Layer 5 of a small transformer language model trained on English Wikipedia (11 layers, counted from 0, width 128).
A neuron's activation on a vector x is GELU(weights . x + bias), where the dot is the dot product.
The model reads these tokens: " w" "on" " at" " in" "tern" "ational" " le" "vel" " with" " O" "ly" "m" "p" "i" "ac" "os" " P" "ir" "a" "e" "us" " the" " g"

The vector x that enters this layer's MLP at each token. A number n stands for (n - 500) times 0.011.
0 " w": 557 431 560 507 531 624 545 466 515 479 493 472 651 392 474 569 488 555 622 576 405 443 430 491 500 626 467 565 450 448 375 446 414 439 432 523 535 457 546 394 607 455 510 516 543 437 789 575 517 565 661 635 771 577 569 531 500 544 458 482 459 512 507 321 545 511 497 519 499 332 454 605 631 20 550 531 496 525 436 549 587 489 543 579 468 510 488 399 508 411 536 544 448 656 454 601 463 573 403 355 411 517 588 496 452 461 548 529 430 569 429 357 541 538 427 528 627 432 533 526 504 401 680 268 283 510 498 484
1 "on": 451 644 509 365 608 576 596 289 517 490 443 665 478 596 504 492 477 430 532 488 443 432 589 510 442 637 437 397 590 641 323 461 402 597 395 433 356 453 656 622 726 460 440 613 507 375 439 526 639 568 597 612 590 658 614 534 505 609 499 384 449 509 606 464 588 531 437 575 443 201 448 486 453 297 669 619 583 454 439 532 506 477 596 518 410 502 350 559 449 515 317 517 568 681 418 391 544 503 406 281 447 490 613 636 462 512 471 578 465 637 218 572 399 614 420 566 544 501 598 296 369 468 548 422 466 407 581 667
2 " at": 628 625 520 527 420 601 487 447 455 486 525 421 376 514 543 578 466 514 491 575 557 541 591 562 358 609 363 396 523 469 320 484 402 621 417 526 470 431 577 610 787 524 542 618 435 454 490 473 654 623 672 463 610 554 797 517 343 561 467 540 356 591 519 485 510 436 498 462 453 470 474 609 434 277 537 491 442 476 581 450 594 472 347 469 349 316 522 534 597 548 471 543 522 515 457 624 352 446 471 374 496 646 586 542 633 612 423 579 415 416 255 592 406 542 420 698 570 492 708 262 438 405 599 211 540 437 562 530
3 " in": 546 557 500 529 558 577 670 442 526 538 337 482 329 479 638 534 486 481 490 587 530 501 588 477 409 647 541 358 458 462 294 459 555 541 463 456 434 405 604 485 673 378 420 561 416 460 410 433 692 559 608 585 627 584 660 673 446 649 544 620 418 461 587 495 533 512 550 458 452 344 539 525 398 296 531 436 512 435 450 433 585 404 490 502 314 303 469 549 560 514 488 495 502 530 423 621 434 485 428 492 328 544 582 641 671 596 384 577 442 461 344 557 434 498 541 682 580 549 665 234 503 479 608 164 567 522 482 673
4 "tern": 573 584 563 533 473 557 562 493 513 670 411 576 482 416 467 470 431 683 473 438 574 602 512 409 456 603 546 316 608 444 320 397 447 475 350 577 337 511 583 494 641 516 489 662 377 400 376 394 541 527 643 459 626 433 716 637 431 719 423 563 467 407 625 467 636 483 569 499 243 207 418 533 524 364 596 392 485 468 529 385 678 427 319 558 424 279 554 452 511 500 540 542 557 657 276 452 374 506 482 495 479 565 614 586 726 431 364 613 620 380 450 533 538 510 531 507 535 573 494 365 496 432 469 415 499 708 663 642
5 "ational": 459 455 477 405 464 788 539 462 430 526 411 423 439 475 447 488 410 522 575 307 480 500 571 244 531 615 528 441 464 451 392 614 406 447 498 533 441 409 443 556 630 590 657 723 576 404 452 442 633 562 606 392 696 344 634 749 356 647 520 403 572 657 565 424 420 469 542 546 307 269 493 635 321 321 547 333 422 560 449 544 614 486 450 643 313 585 468 386 501 496 412 466 636 583 473 501 469 501 556 489 552 540 670 563 625 452 472 615 537 482 492 626 461 502 648 484 666 418 464 318 421 493 477 388 460 534 656 595
6 " le": 535 528 436 538 543 606 751 568 475 568 608 598 468 401 498 423 482 343 598 459 421 453 546 461 670 576 550 489 516 441 364 413 650 630 561 502 556 457 453 377 687 543 687 524 591 418 471 438 728 616 608 584 630 501 647 468 439 735 569 462 386 464 519 440 349 444 690 647 317 262 484 521 326 373 466 388 382 527 551 468 523 459 457 639 305 365 475 485 316 457 386 578 674 515 651 465 417 451 243 379 377 462 628 710 527 517 533 592 562 529 433 457 495 535 615 499 515 552 524 450 435 410 588 472 375 408 415 534
7 "vel": 604 613 531 461 527 708 603 560 439 488 490 713 251 432 402 513 481 563 489 428 327 423 602 360 396 551 608 564 652 474 367 324 507 579 320 599 424 545 469 507 664 468 604 633 541 364 482 414 501 504 817 456 660 433 620 504 366 567 552 524 411 507 538 408 557 483 534 533 311 219 586 427 284 457 450 521 541 585 551 404 578 499 421 604 380 449 667 464 366 478 419 485 558 671 522 294 539 591 448 364 527 633 636 534 467 527 577 573 532 519 516 659 553 575 654 429 500 590 333 303 472 397 474 315 429 573 557 586
8 " with": 620 526 495 469 426 509 500 550 432 535 440 542 394 451 417 451 503 442 482 656 346 469 589 508 397 573 512 480 581 535 313 470 545 569 526 617 417 468 631 681 670 512 562 504 491 450 407 430 523 595 586 342 592 576 680 587 530 557 419 536 434 678 540 513 447 549 462 368 442 424 500 547 479 258 477 507 603 486 500 495 520 347 419 571 300 289 413 530 543 546 554 635 521 519 556 584 491 435 474 286 593 587 553 611 558 537 421 594 599 520 412 574 534 693 470 617 606 548 584 315 446 387 619 84 509 440 581 480
9 " O": 410 559 594 373 538 622 535 490 636 497 461 460 387 372 589 494 491 320 466 546 540 548 544 538 396 622 528 380 495 652 436 585 341 462 501 502 405 524 519 585 597 560 529 452 638 404 496 376 557 482 656 496 692 532 633 569 477 625 583 435 504 502 609 553 383 444 609 479 510 262 485 654 376 145 517 265 409 400 597 506 409 461 590 474 343 344 424 494 503 627 429 547 616 489 629 523 402 427 421 455 447 463 709 668 562 464 447 592 564 418 585 550 594 573 568 474 680 590 361 340 545 528 490 339 345 538 621 575
10 "ly": 531 413 638 336 532 354 594 520 548 509 410 357 397 323 612 518 528 421 420 490 489 402 570 496 477 536 575 381 644 579 427 491 613 619 551 623 398 634 553 392 526 547 552 531 649 317 505 349 487 568 626 547 576 479 469 537 302 610 496 503 593 383 648 295 484 524 375 655 431 232 403 556 381 269 494 351 406 480 542 547 435 464 442 504 371 495 629 558 591 589 406 524 580 608 562 573 413 501 660 459 453 400 788 641 596 591 460 603 546 412 349 549 629 635 494 639 709 633 396 397 497 377 503 409 395 573 471 552
11 "m": 454 507 631 476 520 560 584 442 506 643 419 656 360 404 427 405 566 550 589 550 464 433 610 605 355 533 595 358 478 691 363 543 602 563 301 552 342 618 528 436 537 470 521 584 524 335 508 417 399 574 551 516 700 365 348 537 464 726 587 381 465 516 630 502 517 341 412 513 459 348 486 470 552 229 493 447 592 592 541 434 698 335 379 502 355 533 620 472 407 661 458 442 525 514 492 424 522 546 518 394 453 420 668 647 631 492 488 651 534 406 260 666 550 581 509 641 761 501 437 468 495 409 609 428 416 487 456 444
12 "p": 562 596 696 430 480 601 597 472 431 576 446 590 322 428 391 467 431 476 642 633 615 501 489 368 400 534 586 467 576 540 333 582 558 450 378 591 347 555 486 535 573 462 521 525 570 412 509 315 367 439 535 554 742 347 532 587 345 594 651 426 529 503 529 448 516 437 446 406 418 305 381 597 561 278 578 337 616 559 511 353 535 388 486 583 345 433 528 604 407 634 437 469 488 604 533 414 433 572 684 380 493 545 694 665 583 433 615 466 483 354 413 709 522 688 589 580 624 642 496 452 588 453 511 454 284 464 351 540
13 "i": 491 739 626 358 515 646 609 429 482 485 489 571 433 407 468 468 591 535 703 569 451 439 468 585 439 528 513 484 631 573 423 667 513 513 454 476 477 606 483 425 544 506 590 642 381 401 438 270 436 556 461 479 703 552 546 563 329 640 413 499 539 523 397 468 494 466 458 361 373 302 414 584 569 205 580 540 476 626 452 375 560 431 438 643 438 439 329 595 397 486 363 365 551 589 438 380 501 445 505 454 626 304 760 608 541 476 581 693 602 242 397 669 558 541 448 588 721 535 527 398 420 534 474 452 523 379 544 595
14 "ac": 555 579 635 487 447 629 610 491 483 634 520 471 433 498 443 580 530 533 709 603 477 538 558 362 439 639 520 580 585 532 339 678 550 334 479 524 300 525 558 552 529 473 570 606 659 538 483 486 517 608 470 531 673 443 571 521 385 642 584 503 432 461 434 492 409 484 476 534 412 230 399 491 269 225 789 493 495 618 425 397 371 454 379 597 372 411 538 702 320 469 402 555 559 549 352 422 607 586 611 385 499 480 655 601 427 443 534 551 537 199 383 639 647 544 406 479 525 562 537 478 338 479 504 492 462 354 505 554
15 "os": 498 448 680 587 421 654 532 547 524 534 523 541 480 423 360 591 526 513 631 608 399 486 703 362 296 641 440 510 637 519 370 601 585 503 549 491 353 674 387 403 549 537 522 723 674 647 386 346 459 506 501 463 561 472 540 545 426 619 411 498 403 598 575 465 482 602 489 545 429 222 433 441 399 257 602 581 409 583 362 491 372 466 403 470 494 371 527 609 345 486 478 549 650 604 478 415 470 511 477 318 554 469 743 599 393 507 482 524 677 248 340 658 525 563 483 473 642 601 555 564 282 495 548 425 557 432 605 446
16 " P": 444 716 589 400 429 602 573 551 548 503 506 539 373 423 503 513 533 393 450 693 597 484 682 471 402 566 516 516 454 503 344 605 554 428 602 597 441 653 430 631 540 529 604 564 605 552 594 460 466 322 552 492 715 381 578 492 359 443 567 489 469 558 526 516 435 476 513 482 503 329 537 509 407 165 581 412 415 516 642 438 486 447 431 571 440 314 450 465 384 599 509 472 577 657 577 420 376 590 376 489 506 592 642 748 457 443 502 510 646 355 360 548 542 647 507 468 689 566 450 435 427 564 529 315 280 367 372 515
17 "ir": 444 424 544 372 519 641 585 482 571 541 643 548 586 459 577 592 502 428 452 659 492 453 471 416 330 568 444 522 645 547 413 597 621 520 509 403 442 643 612 769 598 500 616 621 440 463 449 345 526 464 562 437 588 412 476 441 521 582 558 443 397 491 401 558 480 634 535 574 363 356 428 559 430 239 399 536 395 582 496 394 440 436 290 601 352 415 557 496 474 514 528 344 685 542 448 404 425 610 348 472 537 491 679 616 490 425 394 615 746 366 319 692 658 504 426 499 556 767 472 644 379 480 669 390 265 410 451 504
18 "a": 530 559 553 447 497 596 593 388 575 333 555 634 378 361 549 510 654 389 588 547 444 511 572 507 401 603 510 502 591 622 457 602 537 466 515 483 562 589 593 408 573 615 632 659 560 617 470 398 434 556 426 467 626 542 596 459 320 667 502 676 519 573 626 589 449 476 489 437 420 241 440 506 439 158 450 547 260 607 435 496 542 332 413 592 409 476 416 583 400 475 377 505 597 538 495 443 488 565 329 439 496 448 697 611 421 501 457 563 685 313 453 695 465 513 441 398 784 553 577 513 439 436 521 435 420 522 308 436
19 "e": 561 514 663 487 453 554 626 359 503 421 701 588 502 473 532 565 550 318 487 712 428 469 636 394 454 596 565 681 665 685 349 541 709 561 640 524 474 567 473 453 568 516 581 633 475 496 585 395 500 565 433 359 617 490 441 476 457 631 424 567 465 586 574 505 490 332 384 497 312 205 455 584 383 259 482 549 427 496 498 521 514 335 344 643 378 451 533 480 326 506 366 514 672 609 519 352 499 546 429 439 558 475 620 616 498 526 495 453 621 342 380 609 395 617 441 532 690 589 585 554 443 438 552 377 365 360 391 541
20 "us": 578 403 623 661 477 596 629 421 472 602 645 532 482 443 290 573 622 398 721 714 379 485 626 386 403 567 542 569 666 654 356 477 597 490 553 489 417 596 504 432 458 426 486 652 558 549 472 471 495 625 459 413 549 578 500 534 476 731 399 486 495 530 564 554 421 570 345 460 397 318 507 407 386 226 605 407 385 395 442 545 548 343 414 601 457 478 543 638 300 453 436 456 643 594 523 484 456 557 345 373 590 527 708 528 516 525 452 525 624 297 457 623 523 708 362 438 584 640 511 490 278 458 546 371 466 410 595 461
21 " the": 437 516 574 413 357 478 536 339 478 550 363 485 461 473 473 571 552 478 467 525 586 499 620 482 472 654 587 493 332 492 368 655 530 519 469 623 501 576 492 567 614 441 563 582 496 552 368 361 697 657 614 469 573 460 645 593 403 559 529 516 367 463 517 406 491 528 379 560 547 444 472 646 440 223 609 448 497 464 571 507 585 417 516 615 332 580 456 532 426 571 483 459 528 442 621 469 511 529 504 371 617 481 604 740 542 391 484 574 677 556 294 612 497 550 454 485 762 546 575 420 391 431 485 136 423 299 389 520
22 " g": 428 580 387 547 433 525 710 453 531 434 384 355 250 452 618 386 539 460 523 557 604 436 459 456 414 520 543 355 394 516 365 715 632 471 402 508 607 473 494 550 694 522 535 539 683 547 583 490 564 634 567 495 560 490 817 475 431 531 532 467 415 562 402 434 429 457 628 587 513 435 515 544 364 258 598 475 439 544 502 403 567 452 532 586 432 356 559 389 394 625 427 561 494 598 457 722 315 476 326 384 364 495 571 689 501 519 480 584 607 621 230 515 565 689 413 569 505 743 667 363 423 488 572 387 394 545 447 493

Each question shows the input weights of one neuron of the MLP. A number n stands for (n - 500) times 0.00095.

n388 (bias -0.026): 274 475 514 454 435 596 492 587 579 608 472 312 422 431 396 665 375 640 441 407 539 325 497 497 605 420 457 608 402 482 498 468 650 488 528 523 601 435 600 453 397 584 454 569 345 643 489 611 607 496 344 681 729 377 424 639 520 473 584 580 388 500 479 580 372 475 511 511 470 524 557 443 450 496 420 635 618 553 419 391 483 419 341 585 431 591 379 543 434 526 568 450 486 473 411 506 464 579 661 448 734 393 556 355 436 595 556 497 442 462 566 561 464 414 571 563 387 438 593 475 630 540 439 574 553 429 508 428
On which two tokens does it fire most, strongest first? 14 "ac", 5 "ational"

n275 (bias -0.026): 549 509 612 610 391 355 302 539 508 288 447 349 539 600 578 617 581 412 473 500 184 387 541 675 527 425 514 478 459 464 559 458 471 649 450 600 463 465 513 428 563 437 362 352 480 520 479 638 542 541 497 649 538 387 324 562 410 273 391 544 415 317 374 399 645 506 305 625 554 535 600 431 529 519 424 519 537 559 531 584 451 596 355 567 342 651 433 465 506 532 635 590 462 455 589 586 497 642 644 482 647 464 562 431 527 405 593 740 250 629 520 503 643 478 680 548 470 526 362 497 585 531 618 520 450 729 477 452
On which token does it fire most, and how strongly? 10 "ly", at about 1.3

n66 (bias -0.028): 551 548 381 477 493 527 378 487 549 346 388 531 561 509 439 603 519 664 588 276 349 468 440 480 528 470 403 562 574 318 571 450 426 738 542 493 372 442 415 278 550 517 360 597 479 507 524 692 222 518 453 629 469 515 657 576 473 482 338 445 497 543 514 585 510 585 528 565 490 414 372 503 540 541 642 368 271 550 516 503 486 583 586 315 611 506 230 513 503 438 513 465 470 522 452 649 507 450 711 473 560 417 589 571 540 484 423 693 431 593 603 382 606 364 516 725 490 265 397 660 523 567 347 580 732 815 556 512
Its three highest activations, in order, are on tokens 4 "tern", 5 "ational", 0 " w"

n148 (bias -0.018): 560 401 371 550 563 444 416 500 454 213 463 492 595 505 546 506 519 472 371 603 509 491 463 485 512 434 464 598 589 467 435 594 590 467 560 535 730 571 384 524 576 747 318 435 398 446 511 390 453 454 550 492 559 484 578 641 547 470 418 497 404 489 525 355 565 567 562 484 383 604 478 566 540 490 402 386 477 417 562 525 510 523 453 494 515 513 219 327 532 458 497 440 646 322 607 547 405 525 713 545 518 301 552 533 475 602 389 480 520 471 626 304 523 225 471 594 546 400 453 424 589 624 633 581 497 558 474 527
It fires most on token 9 " O"

n459 (bias -0.012): 467 341 461 655 429 527 378 486 418 522 354 519 472 484 430 440 493 610 484 466 403 350 448 533 320 569 454 591 524 472 555 493 538 450 551 664 488 527 580 598 367 407 409 458 542 464 378 641 451 495 467 376 561 417 481 424 649 473 495 534 449 546 395 427 515 514 388 498 645 606 460 607 552 498 563 394 661 580 371 680 492 467 609 402 539 613 391 423 486 465 553 395 443 627 464 598 497 542 549 456 562 569 463 534 505 549 560 462 592 585 475 584 512 474 512 436 473 508 545 598 500 426 539 503 573 318 646 585
It fires most on token 8 " with"

n76 (bias -0.039): 586 385 514 632 549 538 424 517 555 392 541 580 497 458 473 632 507 510 523 500 387 500 400 366 299 443 469 638 548 387 399 479 539 450 565 563 456 421 237 253 447 573 585 466 452 572 371 526 352 347 343 520 559 406 380 594 507 409 514 485 561 623 277 510 500 450 759 497 448 550 457 693 603 622 670 430 596 667 463 422 583 649 716 344 479 420 299 300 478 591 772 398 465 582 611 394 559 609 538 212 503 607 459 511 454 493 537 524 490 384 663 410 749 430 704 339 401 504 475 642 697 500 633 648 500 603 393 412
On which token does it fire most, and how strongly? 12 "p", at about 0.66

n17 (bias -0.032): 474 567 517 385 691 523 482 458 548 475 473 537 502 643 576 395 508 601 500 538 529 582 465 784 660 420 483 462 318 332 373 414 435 435 413 508 619 286 500 372 388 465 429 525 444 523 538 450 486 407 397 688 516 575 426 511 553 523 467 732 483 467 470 619 725 455 515 432 494 554 545 508 600 505 532 525 451 551 279 479 557 325 443 524 452 524 580 347 584 483 401 586 514 510 596 578 523 566 556 600 372 466 458 544 466 619 343 538 479 483 464 477 486 455 472 653 483 428 371 524 563 489 528 621 495 557 450 635
It fires most on token 3 " in"

n227 (bias -0.018): 420 422 536 590 785 581 490 389 532 639 448 460 583 490 440 584 445 380 629 448 596 431 449 425 550 304 428 591 467 535 489 556 583 557 462 570 568 406 522 360 495 710 417 435 509 462 652 505 292 540 353 527 536 477 420 478 599 554 472 488 422 606 423 653 412 332 482 518 441 427 473 569 422 487 583 545 538 564 478 521 631 573 506 566 636 522 426 362 436 605 530 511 262 432 551 400 447 540 648 495 480 443 599 478 304 525 380 374 414 438 649 618 500 504 375 478 423 564 371 481 638 585 450 494 606 599 538 456
It fires most on token 12 "p"

n470 (bias -0.018): 541 637 487 346 595 322 507 622 653 455 469 406 502 515 571 515 561 584 440 558 480 508 369 716 506 534 519 518 466 402 519 487 610 383 484 411 610 518 415 516 565 520 270 462 452 472 458 442 392 410 587 572 443 400 467 474 551 411 527 561 508 359 386 412 503 605 560 513 590 384 523 397 634 553 441 559 387 343 500 344 536 692 465 385 576 575 589 449 500 459 505 362 497 467 399 549 517 510 409 518 369 565 498 444 397 334 445 479 485 514 500 493 584 469 598 438 620 603 495 599 521 583 708 574 594 566 440 623
It fires most on token 17 "ir"

n163 (bias -0.022): 286 459 358 473 626 486 613 428 546 583 515 599 502 481 572 488 455 627 612 577 574 381 355 443 484 439 407 567 500 511 475 471 624 574 561 318 566 432 666 489 469 549 381 374 417 595 314 574 616 487 478 632 547 598 396 500 677 435 526 470 371 534 559 557 617 500 422 426 500 522 485 516 568 519 490 476 579 494 538 373 504 513 412 517 543 657 671 497 416 535 691 449 539 483 404 506 395 478 566 579 486 344 562 394 461 484 564 449 467 593 550 591 515 462 360 419 477 384 355 457 614 534 595 513 517 448 526 669
It fires most on token 17 "ir"

n127 (bias -0.025): 547 517 471 596 506 443 516 475 443 560 273 500 467 410 607 681 459 681 318 381 488 435 353 363 560 552 480 564 531 425 564 342 497 658 478 584 584 476 346 447 244 422 454 595 600 539 571 551 301 467 311 382 563 380 602 519 381 582 506 588 612 497 552 749 584 396 513 600 509 459 563 514 641 506 607 509 654 453 411 503 544 403 441 263 474 439 494 523 453 603 514 553 431 594 572 481 612 505 724 533 617 575 558 451 471 560 634 469 415 494 463 482 511 522 537 416 464 310 593 497 486 549 449 560 508 534 485 414
On which two tokens does it fire most, strongest first? 12 "p", 4 "tern"

n142 (bias -0.014): 687 282 535 573 560 507 450 490 617 439 446 419 500 461 557 457 513 556 429 644 387 537 534 505 553 524 420 514 412 522 506 351 424 460 648 578 448 504 508 315 400 433 475 569 461 503 373 520 377 549 459 513 471 698 385 533 591 566 404 539 555 453 568 714 551 513 456 488 679 475 480 550 576 603 485 638 573 488 430 725 453 485 537 311 456 542 365 527 393 486 474 580 548 488 610 552 416 523 410 394 471 431 551 469 517 595 384 399 546 420 515 534 497 496 405 500 469 431 564 503 642 409 480 391 557 712 593 659
It fires most on token 20 "us"

n8 (bias -0.031): 416 415 564 566 412 500 464 618 545 564 589 387 556 188 327 577 624 584 193 413 414 374 620 544 519 410 570 476 416 433 656 311 744 531 390 460 622 505 382 584 434 538 365 530 471 399 399 529 573 469 567 564 614 560 365 338 657 503 512 532 566 455 487 594 404 491 415 560 545 536 578 491 511 576 419 506 592 470 485 571 583 279 352 630 610 607 702 485 598 492 422 334 411 554 600 447 433 647 524 475 514 545 467 426 429 582 749 432 354 414 506 534 426 453 684 476 488 519 445 491 473 605 441 511 587 476 478 455
It fires most on token 7 "vel"

n506 (bias -0.024): 516 473 314 521 623 579 472 512 451 491 425 515 419 449 515 477 559 515 567 268 565 256 487 558 636 500 412 524 561 426 458 450 449 648 394 609 455 380 620 582 458 490 503 555 398 587 420 538 541 455 544 530 368 731 527 440 588 483 556 616 513 532 500 568 450 417 382 637 513 518 509 356 775 594 553 646 670 439 560 549 463 563 557 306 514 628 483 522 574 528 540 530 503 593 389 533 637 415 286 467 525 509 581 406 459 410 576 406 524 622 668 440 385 483 294 472 400 292 587 359 420 393 453 494 848 414 603 512
On which token does it fire most, and how strongly? 1 "on", at about 1.9

n503 (bias -0.028): 669 447 202 520 553 471 482 497 474 586 435 429 500 508 526 544 522 541 553 477 223 332 414 530 548 422 526 517 574 515 634 323 521 744 441 506 432 442 500 464 526 473 387 459 543 700 372 416 448 464 583 426 505 500 401 547 444 487 485 500 500 484 534 465 588 586 546 622 695 478 470 695 620 553 572 430 588 566 379 573 461 385 466 371 489 538 484 541 521 425 409 489 305 459 397 466 524 607 514 394 628 540 400 428 273 668 514 675 519 626 582 574 649 484 586 372 393 368 628 430 620 495 412 464 602 409 492 554
On which token does it fire most, and how strongly? 7 "vel", at about 0.31

n81 (bias -0.033): 666 383 492 698 426 521 403 600 573 561 515 366 532 502 429 478 522 458 442 571 312 490 574 580 481 542 406 540 475 543 543 600 545 617 543 516 603 448 559 416 433 497 340 461 416 574 512 459 425 428 446 520 576 423 472 614 625 410 738 670 619 419 418 492 412 431 438 394 622 491 400 482 635 517 608 626 706 581 557 516 411 388 458 522 425 455 446 503 575 488 432 560 428 473 470 500 516 510 593 397 632 493 483 406 418 397 538 457 498 599 524 403 608 514 655 423 500 383 461 615 411 485 522 445 526 591 558 469
It fires most on token 8 " with"

n293 (bias -0.019): 546 615 409 677 598 424 575 517 561 390 308 534 524 563 676 395 498 392 514 431 534 445 554 474 487 443 594 452 465 613 516 523 459 528 436 518 470 409 555 412 343 571 508 329 433 346 481 438 629 486 498 543 404 514 489 434 436 650 627 452 425 577 419 738 469 343 327 370 508 555 442 483 647 518 531 548 483 533 581 695 502 603 410 435 462 589 313 584 560 441 473 505 452 476 407 454 410 521 629 442 443 481 428 535 443 621 466 525 430 526 576 528 532 525 377 553 446 456 503 454 547 506 455 495 470 500 563 531
On which token does it fire most, and how strongly? 1 "on", at about 0.46

n364 (bias -0.025): 608 517 553 419 660 497 537 620 529 500 480 522 628 514 549 450 713 444 377 483 531 408 329 452 583 511 630 515 463 473 420 526 482 253 511 541 557 471 454 464 439 662 392 610 432 530 638 370 450 422 321 494 440 724 367 344 450 533 476 602 593 516 447 718 550 525 560 426 420 572 597 407 622 488 494 406 491 615 412 683 585 432 402 364 414 490 377 444 718 487 581 443 476 470 489 557 611 727 611 510 413 429 535 448 481 649 529 466 382 429 583 328 551 287 497 438 530 524 497 528 517 560 624 539 486 584 442 533
It fires most on token 18 "a"

n210 (bias -0.031): 366 599 462 625 370 512 414 585 651 446 512 357 673 291 350 587 551 506 617 553 407 585 412 559 313 483 398 401 434 507 556 634 490 445 531 403 618 471 320 216 514 680 622 420 476 536 418 620 641 454 463 503 592 369 461 352 629 574 677 556 467 494 507 452 332 637 497 545 439 592 273 475 559 527 518 420 338 545 317 443 641 540 472 591 546 596 493 600 553 417 371 382 458 422 571 472 476 533 487 542 486 577 333 517 321 353 525 522 381 293 567 477 559 439 551 500 500 589 497 754 541 518 551 602 719 497 606 366
It fires most on token 15 "os"

n149 (bias -0.024): 568 559 545 411 506 486 286 460 447 550 360 371 502 527 396 528 653 617 451 385 381 411 531 511 330 450 474 454 357 445 415 521 481 632 451 623 539 567 532 522 478 489 480 540 379 503 662 497 433 385 503 457 428 416 270 510 621 576 484 437 453 498 449 579 468 452 409 675 536 527 634 453 505 553 505 527 516 688 557 517 606 448 405 581 620 549 588 369 561 514 479 588 516 640 605 356 483 653 457 487 452 527 359 462 557 606 464 646 431 508 554 529 614 541 471 625 425 351 420 565 445 528 379 470 596 450 605 493
It fires most on token 11 "m"

n299 (bias -0.036): 528 434 431 666 452 528 556 552 471 579 570 405 687 389 527 490 523 329 227 426 274 371 445 511 658 417 378 535 449 575 544 510 719 570 678 694 724 503 374 314 435 428 398 322 642 564 544 539 590 469 457 313 453 644 523 457 611 538 593 719 369 465 540 387 472 484 538 680 504 497 445 568 605 579 638 572 342 440 370 573 617 403 556 301 495 494 382 635 298 466 436 443 317 519 553 400 634 597 700 511 450 455 439 527 388 548 470 295 260 601 368 528 410 321 578 490 497 614 607 740 391 598 474 486 640 632 509 522
On which token does it fire most, and how strongly? 6 " le", at about 0.16

n276 (bias -0.034): 425 448 446 357 425 338 537 609 542 389 366 567 483 485 559 494 563 363 521 654 443 519 547 576 417 629 511 571 337 596 592 379 552 244 481 555 540 372 497 516 557 453 520 332 399 698 432 479 545 472 482 388 608 387 387 405 510 535 817 506 572 282 670 541 497 625 601 485 560 592 388 497 500 489 445 385 522 618 537 348 608 491 555 485 316 536 302 279 635 299 487 419 426 449 639 576 540 602 398 448 552 536 524 546 560 471 494 323 430 481 637 327 516 517 731 653 427 645 513 444 601 503 589 624 476 632 443 589
Its three highest activations, in order, are on tokens 9 " O", 3 " in", 12 "p"

n483 (bias -0.024): 550 580 567 521 714 608 472 384 525 290 425 454 420 432 455 465 500 550 618 554 395 476 513 579 458 426 568 479 494 290 448 485 450 494 404 478 536 405 576 419 332 452 636 582 335 392 630 486 229 414 418 596 373 603 365 411 605 443 552 561 475 602 516 610 652 471 409 431 500 448 599 285 500 591 544 564 584 650 384 500 661 565 593 451 567 745 419 429 652 541 500 464 346 667 609 510 629 465 632 332 489 517 461 518 363 586 727 569 394 382 584 545 506 500 515 601 452 456 398 399 449 350 523 547 588 548 549 400
Its three highest activations, in order, are on tokens 7 "vel", 13 "i", 11 "m"

n401 (bias -0.030): 312 397 494 611 386 534 404 624 549 419 600 441 426 376 515 582 432 333 339 617 389 411 520 674 454 528 489 588 326 331 608 525 612 563 558 686 844 599 454 612 309 418 556 511 517 568 405 682 522 389 369 545 699 491 459 449 633 575 519 623 529 480 423 540 449 575 465 485 549 577 527 528 448 558 554 503 436 466 548 275 553 539 436 622 455 500 497 349 385 413 411 403 328 435 753 470 539 429 444 651 500 430 518 484 558 500 360 439 282 601 448 534 488 490 426 403 488 632 365 521 318 513 576 528 578 525 553 593
On which two tokens does it fire most, strongest first? 16 " P", 17 "ir"

n297 (bias -0.031): 724 422 477 648 410 532 352 561 481 423 506 408 517 360 332 621 518 531 379 510 393 433 373 663 385 457 623 450 472 510 451 590 464 585 607 721 469 432 522 500 439 483 589 638 418 523 521 497 306 390 494 334 347 437 443 503 510 595 506 632 483 357 280 420 595 611 536 506 561 446 365 424 467 521 414 455 390 714 566 558 519 522 789 414 481 489 557 503 586 321 525 453 325 597 562 392 476 546 539 350 465 551 454 441 485 645 525 440 281 542 710 660 553 352 695 607 432 563 445 472 729 629 421 578 491 681 509 350
It fires most on token 7 "vel"

n241 (bias -0.026): 564 216 398 693 323 399 508 628 308 431 444 301 524 445 429 494 526 368 500 612 450 547 624 503 447 489 551 634 515 478 517 587 525 631 494 579 611 440 479 353 346 459 519 545 522 398 282 506 521 570 260 517 548 416 380 486 612 553 328 613 673 594 302 512 427 509 586 582 608 470 511 678 628 502 629 392 339 702 555 544 503 541 597 497 525 587 394 557 544 441 467 398 322 373 543 406 617 446 461 431 492 469 454 518 480 440 477 474 460 627 610 533 582 521 548 491 483 398 696 614 459 392 487 513 656 515 589 542
On which token does it fire most, and how strongly? 20 "us", at about 0.2

n33 (bias -0.017): 598 421 536 566 505 507 584 629 571 507 514 389 534 504 474 536 511 616 408 397 460 458 368 485 498 595 455 529 378 602 423 498 642 422 507 526 572 464 524 439 506 515 427 572 500 574 669 399 563 533 482 470 616 578 492 428 483 498 524 487 529 522 464 624 294 441 584 529 462 585 457 424 546 536 486 613 657 526 447 581 382 451 503 459 448 487 540 329 482 506 552 495 531 549 708 438 686 441 428 396 627 475 488 445 585 550 428 411 475 510 500 493 479 436 533 495 419 406 486 479 370 406 500 472 560 608 343 638
Its three highest activations, in order, are on tokens 6 " le", 0 " w", 19 "e"

n234 (bias -0.030): 549 295 571 419 390 491 285 564 559 573 575 354 604 325 443 685 573 399 548 509 403 547 592 437 456 535 520 475 374 567 544 407 596 236 491 681 419 513 436 585 454 443 568 494 412 636 476 672 287 454 224 442 516 425 269 453 500 509 490 548 612 253 445 468 461 592 419 717 663 476 363 475 545 515 466 542 296 587 559 439 617 712 434 534 512 475 347 326 465 460 563 384 600 376 537 420 361 555 516 511 468 659 538 468 509 506 531 324 414 419 494 497 509 498 583 358 482 470 668 544 522 382 627 533 574 620 699 614
Its three highest activations, in order, are on tokens 15 "os", 20 "us", 17 "ir"

n362 (bias -0.024): 500 430 416 662 387 492 505 750 418 539 628 423 613 387 415 534 367 569 494 506 422 538 395 500 647 449 540 487 427 553 462 545 562 463 518 452 731 364 461 482 546 607 557 487 598 568 522 579 600 549 346 566 594 561 381 679 709 458 542 602 408 367 529 560 275 468 383 461 503 530 528 533 422 528 534 713 603 510 419 259 487 352 396 620 511 503 317 654 470 546 405 412 428 396 622 416 465 449 686 485 622 402 593 400 466 440 471 365 290 509 407 580 456 500 455 503 493 336 512 663 370 566 611 581 528 485 398 441
On which two tokens does it fire most, strongest first? 14 "ac", 6 " le"